Layer 3 of a small transformer language model trained on English Wikipedia (11 layers, counted from 0, width 128).
A neuron's activation on a vector x is squared ReLU(weights . x), where the dot is the dot product.
The model reads these tokens: " " "#" "10" "." " A" " f" "la" "sh" "b" "ack"

The vector x that enters this layer's MLP at each token. A number n stands for n times 0.061.
0 " ": -13 -11 -3 -1 7 7 -16 28 10 40 11 -9 -11 8 13 -31 19 -39 2 11 1 -15 -38 -10 -4 14 -8 15 3 15 4 -3 13 9 -7 23 9 -25 -5 39 -28 -9 -30 -21 -6 -28 -36 18 6 -33 8 38 15 4 24 22 12 -11 3 4 -16 20 34 -3 -1 21 -15 15 14 -18 -15 6 4 -55 -5 -7 -5 0 -25 42 33 -34 -1 15 9 -28 19 -17 9 -17 -23 -7 -18 17 -51 -10 20 -4 15 -15 -10 -46 3 13 26 3 20 -6 14 3 -10 7 26 -27 2 -17 -4 18 0 16 1 1 -30 -21 11 24 13 15
1 "#": -17 -27 -27 -2 13 39 36 6 -5 28 1 -4 -17 -16 27 14 3 9 30 -15 -4 -26 -27 -1 -5 -24 6 13 29 -20 -37 -14 1 14 -1 22 23 -9 -17 33 -39 -2 26 -10 -18 -21 -22 9 3 3 14 13 25 -3 -4 0 19 1 13 16 -14 21 -13 32 -16 2 7 14 15 -31 4 -25 -22 -15 -10 -6 -12 14 0 20 14 -3 -42 -2 -21 -14 4 31 5 -5 8 10 10 -1 -41 29 -3 -28 24 -20 50 16 13 -35 -4 21 12 -15 27 8 7 5 28 11 -9 -24 24 -4 -5 9 -8 -13 -38 37 -60 26 1 8
2 "10": 6 -5 -20 26 1 -13 18 9 41 4 -31 -29 -15 -21 13 -21 7 -7 17 0 -31 -4 -8 -18 14 -20 -3 -26 18 2 -39 -11 10 -3 -27 23 -15 19 19 23 -19 -2 19 -11 -13 20 61 -13 7 -9 -26 9 29 19 9 -13 23 -11 7 -4 1 -13 -28 -20 8 -20 21 -10 30 18 23 -27 -18 -14 -3 -11 -23 5 6 43 34 1 -4 -18 -14 -27 11 5 16 29 -43 37 23 -47 -33 -24 10 -5 -4 30 36 2 -25 -14 13 14 11 -8 2 36 3 18 28 2 -31 15 -5 -4 -11 22 -10 -27 -13 30 -5 -11 3 -18
3 ".": 20 -10 1 -29 -1 -2 12 4 24 17 4 1 -28 -19 94 12 -7 -19 8 5 -4 23 -22 -9 0 13 -16 12 -14 -22 -69 0 -28 21 18 13 -17 -4 -11 -1 21 -15 -13 6 -3 -38 -11 2 4 -15 -20 11 52 12 16 21 6 -22 2 32 -17 -29 17 -21 -3 1 4 25 4 1 23 27 -10 -34 -24 4 12 -3 -29 26 54 14 -15 -9 -19 -29 12 0 -14 28 4 0 4 -40 -35 -10 4 -17 17 -8 -6 9 -9 -6 45 29 -3 -5 6 16 -16 -1 22 -21 -16 -14 4 1 3 25 14 7 -21 -18 2 -21 -4 -13
4 " A": -14 14 -25 19 14 -12 32 -5 1 17 -31 -32 -52 2 43 -6 15 -5 -55 -6 3 29 -26 -11 6 -11 -2 3 -14 6 -4 32 -1 19 -38 19 3 -5 -2 4 10 -6 -23 -13 0 32 -24 -23 29 -7 6 -8 24 23 27 27 6 -17 -12 6 4 -4 20 -4 -10 13 15 -6 -51 8 12 -10 20 -45 7 -9 -10 -23 -24 -28 13 5 26 -17 -5 -54 17 6 7 15 -13 -24 -5 -20 -22 36 7 3 48 10 9 8 13 -23 11 21 -21 -2 7 -17 -18 -7 34 -18 -8 40 35 1 -7 7 16 7 4 21 6 18 -9 21
5 " f": -17 9 -2 -1 -12 8 0 13 2 28 -10 10 -25 -4 11 -11 -11 -12 -41 2 -6 18 -10 4 -18 -21 28 15 -6 32 -20 20 9 -2 22 19 21 -7 1 33 -11 23 -18 -44 11 -32 -26 -4 19 2 -24 9 16 13 -28 11 35 -16 -8 -3 -20 13 -13 2 4 4 4 29 -14 22 27 -11 26 -16 -5 -21 -20 23 -6 -15 42 3 -19 36 -17 -24 0 7 6 3 -26 -12 -28 30 -50 34 20 11 18 22 9 -14 -22 11 -12 -24 3 -8 -24 13 -14 43 15 -6 40 9 7 -27 -11 -29 14 -4 -9 35 15 -41 -2 8
6 "la": -2 -15 -14 -8 -9 -36 15 31 22 -12 -6 26 33 15 12 12 -6 9 -8 1 22 -16 5 4 31 34 12 -22 -5 -7 -25 2 -29 9 -12 13 -3 -31 -11 21 -11 -23 2 -19 9 -25 19 4 3 26 2 -18 8 7 20 20 -6 5 -10 -16 -17 7 -16 78 -15 38 15 -18 0 23 -9 -12 9 -22 -3 -2 11 -7 -17 -23 14 10 -7 1 18 -57 44 5 26 34 -55 1 -35 1 -18 15 15 20 -1 13 -18 -13 1 -20 2 -39 -43 22 -6 30 -33 -10 12 -9 -12 17 24 2 -5 -12 11 20 -27 -24 -6 10 11 5
7 "sh": -27 23 42 -12 27 3 3 2 -9 -9 -1 -6 -83 11 23 5 31 -4 -4 2 -1 -18 -12 22 13 13 19 19 3 23 -1 -8 -21 2 -36 16 3 29 13 57 -15 -11 26 -11 33 -37 22 4 0 24 -7 -19 15 -15 -6 20 -11 -16 8 -11 -34 -9 -6 25 17 -17 19 -7 -5 2 -26 4 38 -26 -20 10 -13 4 5 -1 26 7 -8 -32 10 -36 -8 -11 -28 13 13 0 -31 -66 -21 31 21 16 3 24 -37 3 -36 23 5 6 7 27 -17 13 -35 -23 12 15 -11 7 -15 26 1 2 15 -12 12 -25 1 -9 10 -19
8 "b": -2 14 -10 12 11 20 -3 15 2 2 21 28 -19 -4 18 -21 3 -4 4 6 -8 22 10 -9 -30 -31 28 -14 -6 37 -6 22 2 31 11 17 -10 1 11 25 5 16 -4 -25 51 -23 20 -44 19 -12 -27 -5 -13 -5 -30 8 -44 15 12 -9 -28 11 0 -13 29 19 -26 -4 -1 -1 3 -6 4 -31 12 8 -22 0 -16 43 25 8 -2 -32 -34 -12 15 -8 31 -13 -36 -8 -12 -14 -18 43 8 -5 -11 39 -36 -28 -13 18 27 5 -4 23 5 2 44 -2 -1 -14 22 -30 -52 -37 3 -3 9 -15 27 -30 -22 1 17 -34
9 "ack": 34 -4 6 -5 8 -13 10 13 -11 -7 10 -11 7 -32 23 26 -16 -35 -10 -20 7 -33 -13 4 14 39 47 -33 -15 17 20 -5 -35 -12 -18 13 12 -6 -9 12 -15 11 -16 -13 9 19 -5 -22 2 2 14 15 31 -24 -25 2 -26 -33 -4 3 -3 -27 29 48 -19 -21 20 11 10 -28 -14 -11 10 3 -23 9 -13 26 -43 -9 28 -34 -17 -30 13 -6 -5 -7 -8 -18 6 -11 -2 -23 -24 33 3 -16 5 29 10 32 16 -9 -27 53 -1 16 -11 -8 12 -3 6 32 -22 27 10 22 -1 15 -20 -3 34 10 -3 -25 37 4

Each question shows the input weights of one neuron of the MLP. A number n stands for n times 0.0039.

n137: -6 -17 -7 -16 -31 -2 -38 48 55 -30 -15 5 13 -15 -17 -1 -60 -23 9 -5 9 11 1 6 -36 -17 41 -34 8 -44 -5 -9 32 15 7 30 -2 39 5 4 6 8 -39 3 17 34 -21 7 -4 -15 43 -30 -7 -7 24 10 12 -16 -6 1 25 -16 4 -29 3 23 1 37 32 -31 -21 18 -18 35 -14 -21 -3 -3 23 -5 -8 10 32 22 -8 14 -9 20 0 20 45 -9 -41 -34 -17 -4 -19 1 -6 -1 -17 2 -10 -3 13 48 3 2 -25 18 32 -23 -13 12 -16 33 -24 16 9 13 -15 29 9 -45 -22 -40 -26 23
On which two tokens does it fire most, strongest first? 9 "ack", 3 "."

n128: -25 0 -7 -32 36 25 1 -20 9 13 1 -22 49 24 -44 -1 56 11 34 2 -7 -4 -2 12 37 -18 28 -17 10 -10 7 -18 23 -10 21 0 -15 39 26 -17 -4 -27 1 -19 2 -5 40 48 15 -10 23 -31 -7 -7 -48 -8 28 11 -6 -5 14 -25 30 12 -30 -16 15 -58 -15 -40 -17 -17 16 -31 -22 7 -14 -7 12 -6 -17 -23 -9 7 22 19 -13 3 -35 -16 8 -4 16 19 1 -10 2 -38 6 -19 11 -13 26 48 -26 9 50 9 16 -9 -20 -23 -8 23 -7 38 -2 -3 0 43 -22 -4 -13 -12 6 4 -29 -22
On which token does it fire most, and how strongly? 1 "#", at about 0.11

n24: -6 0 5 4 42 -33 13 19 -13 -5 24 16 15 18 7 -6 11 15 19 12 4 6 72 13 13 31 -16 9 1 16 20 -6 -26 0 -33 -7 15 21 49 -4 -16 4 13 -7 1 7 -5 -20 20 -30 -27 2 -14 6 -5 17 -6 -12 20 -7 -2 -5 41 6 -25 -17 18 -24 39 -32 -39 -32 3 29 -28 -4 -19 9 24 -1 -31 6 -20 36 29 -21 -13 -3 38 0 38 13 -15 -29 -1 -4 -19 -20 22 -39 -4 24 -26 6 -3 -9 39 -21 -9 -9 16 -41 -28 -4 -13 1 -2 1 -35 4 25 -12 5 -3 -56 -38 -4 10
On which two tokens does it fire most, strongest first? 7 "sh", 9 "ack"

n223: 11 -4 21 21 11 16 -14 -15 4 13 46 -28 -8 6 -11 28 -17 19 -19 -12 13 -32 -11 -14 0 15 -18 -21 1 20 -8 -33 20 -19 4 28 8 -14 3 -4 25 20 14 23 -30 13 -1 -23 -22 -22 21 -30 -24 -35 -19 12 -12 4 -12 -25 -5 7 43 9 6 2 -14 -20 13 -4 -42 -14 4 -17 -22 -33 -22 45 -12 6 -43 -20 -5 -22 -7 25 17 -39 -7 1 39 -9 -11 23 9 -23 -8 -24 -9 -5 10 33 14 -52 -33 -6 -22 5 -18 -36 27 22 9 4 3 0 30 29 -6 -27 -1 -22 -30 -37 -7 3 24 -8
It fires most on token 9 "ack"

n232: -3 -2 -33 0 15 -41 7 -7 -19 -24 29 -3 34 -30 -9 -64 -3 9 -17 -7 -44 -22 0 22 6 -35 -2 -10 -2 -12 -8 5 27 2 33 1 4 25 -9 -31 20 11 -4 17 -19 14 -24 25 -6 -8 16 -18 -2 14 -24 -36 25 -9 -27 -6 47 28 6 1 -10 -16 -6 -10 -11 43 23 -9 13 -20 -28 -4 5 -31 0 1 -25 20 42 -2 -17 1 -6 -34 -17 -11 7 17 0 54 -19 -41 -13 -11 3 -21 -3 -5 10 -17 -17 -4 2 5 10 13 16 -6 -1 -20 -9 26 46 31 -13 6 52 -7 -26 22 14 4 -30 30
It fires most on token 4 " A"

n180: -41 17 -50 -11 -3 24 26 20 24 -7 18 -31 3 20 -29 19 -20 31 -3 1 36 11 42 26 13 52 19 25 7 8 -24 -13 -12 31 -41 1 30 0 -3 -28 18 -5 -13 3 -49 -14 -24 32 -6 13 45 -22 -2 -47 -17 -21 -32 -6 13 15 -13 1 2 -8 10 -8 17 11 -21 11 -19 26 -17 -2 32 -11 -8 -17 41 18 -14 -9 -16 -27 15 -13 -12 6 1 17 56 -1 -11 -22 15 -66 8 -27 3 -7 -7 43 -2 5 -11 -18 34 -4 -29 25 -16 31 -6 22 -6 61 2 14 -13 -31 -10 5 -36 -3 34 -9 -14 14
It fires most on token 7 "sh"

n116: -13 1 -14 6 -4 -32 -23 -19 -11 -34 -44 -15 -15 10 -46 -24 1 23 0 -12 -3 -16 -27 3 -11 -18 3 30 13 21 25 -20 20 4 -11 -5 -5 2 9 12 15 -4 -5 -22 1 -5 0 6 29 17 -14 3 -7 28 2 7 9 -10 -24 -21 22 13 19 12 15 -6 20 7 -4 -2 2 -19 -2 -5 2 1 -5 -54 -5 15 -4 50 23 13 -1 -6 -16 19 14 -17 -17 7 25 20 7 -11 26 23 14 -5 5 22 -44 17 23 -1 -15 1 1 23 5 13 -8 55 9 3 -9 40 -3 -6 10 -55 -38 -18 -16 15 -38 -11
It fires most on token 2 "10"

n78: -1 18 5 20 35 7 -25 -32 3 -1 20 -26 -8 23 1 16 37 19 -9 -21 -7 -26 10 13 14 -11 -1 -17 -11 -5 15 -8 -1 11 -8 30 -47 37 2 -12 19 -20 -11 68 1 33 13 26 -20 -2 -7 -18 17 -13 2 2 -23 -1 14 15 -12 11 12 0 39 23 15 4 35 -14 -12 18 44 -3 3 14 31 33 10 -37 -15 -13 -33 -9 28 29 -24 -29 3 15 -4 37 -19 -12 15 -9 -17 -4 -15 -16 -44 2 -7 36 -25 32 -11 -14 -9 -14 49 10 -32 -25 -41 -7 -38 -34 -23 -11 -35 -20 7 20 -15 4 8 -10
It fires most on token 7 "sh"

n104: -39 28 -15 26 -18 18 31 -25 19 -15 -14 25 23 14 -44 -40 -47 12 10 33 29 -3 42 -14 -18 -40 -2 34 19 1 -8 30 10 7 1 9 -27 21 -27 -4 11 -21 -18 -2 -3 0 -58 -32 -43 2 61 7 -25 17 15 -21 26 1 -31 -36 12 33 17 -14 40 25 -30 24 -16 4 49 -19 -13 39 -11 13 22 -6 15 -1 7 -5 57 -3 -12 5 14 25 -1 -13 -6 -30 10 17 26 -50 -17 16 -42 18 -19 6 35 -34 20 -1 -19 1 -16 -12 39 -10 4 20 9 30 -24 -6 -31 -13 37 -6 -35 3 19 26 22 3
It fires most on token 8 "b"

n119: -1 7 -14 -14 1 67 -11 21 -14 17 -24 41 18 54 -3 -4 -20 -3 9 3 -24 -5 6 -2 6 36 -9 21 15 2 21 0 -5 -9 3 -20 20 -12 13 -29 -11 28 -19 -17 -35 4 8 -13 -15 -21 11 25 0 27 27 54 4 -17 -24 -50 6 -9 -17 -17 -15 7 38 -43 17 -3 2 -36 8 -5 11 -15 -16 -3 8 -15 -4 38 -19 -3 -21 -18 23 13 8 -10 4 18 23 27 58 -23 -1 -5 22 -15 18 1 3 8 23 -57 -46 16 5 -7 30 9 -21 -18 9 -13 19 28 28 9 30 -3 -15 -40 1 24 -29 12
It fires most on token 6 "la"

n166: -6 3 4 25 17 19 -12 -22 4 25 6 -19 -6 -8 22 -36 -19 -16 24 23 -6 22 -23 -17 -28 -3 19 -9 11 -2 -10 2 58 22 0 11 -28 7 13 -5 6 -35 5 4 -38 16 18 8 13 -39 17 -14 6 -11 -38 0 -9 -9 -28 -14 31 27 13 4 -29 -4 -20 -8 10 -1 8 -11 29 18 -12 -12 3 -24 12 13 11 23 24 25 15 9 -33 1 -4 -20 -12 3 18 37 -9 -2 -19 11 14 7 -8 3 -4 -55 -7 30 -26 -20 8 11 2 33 -12 24 8 28 -14 -28 9 -30 19 -5 -7 12 17 13 -35 43
It fires most on token 4 " A"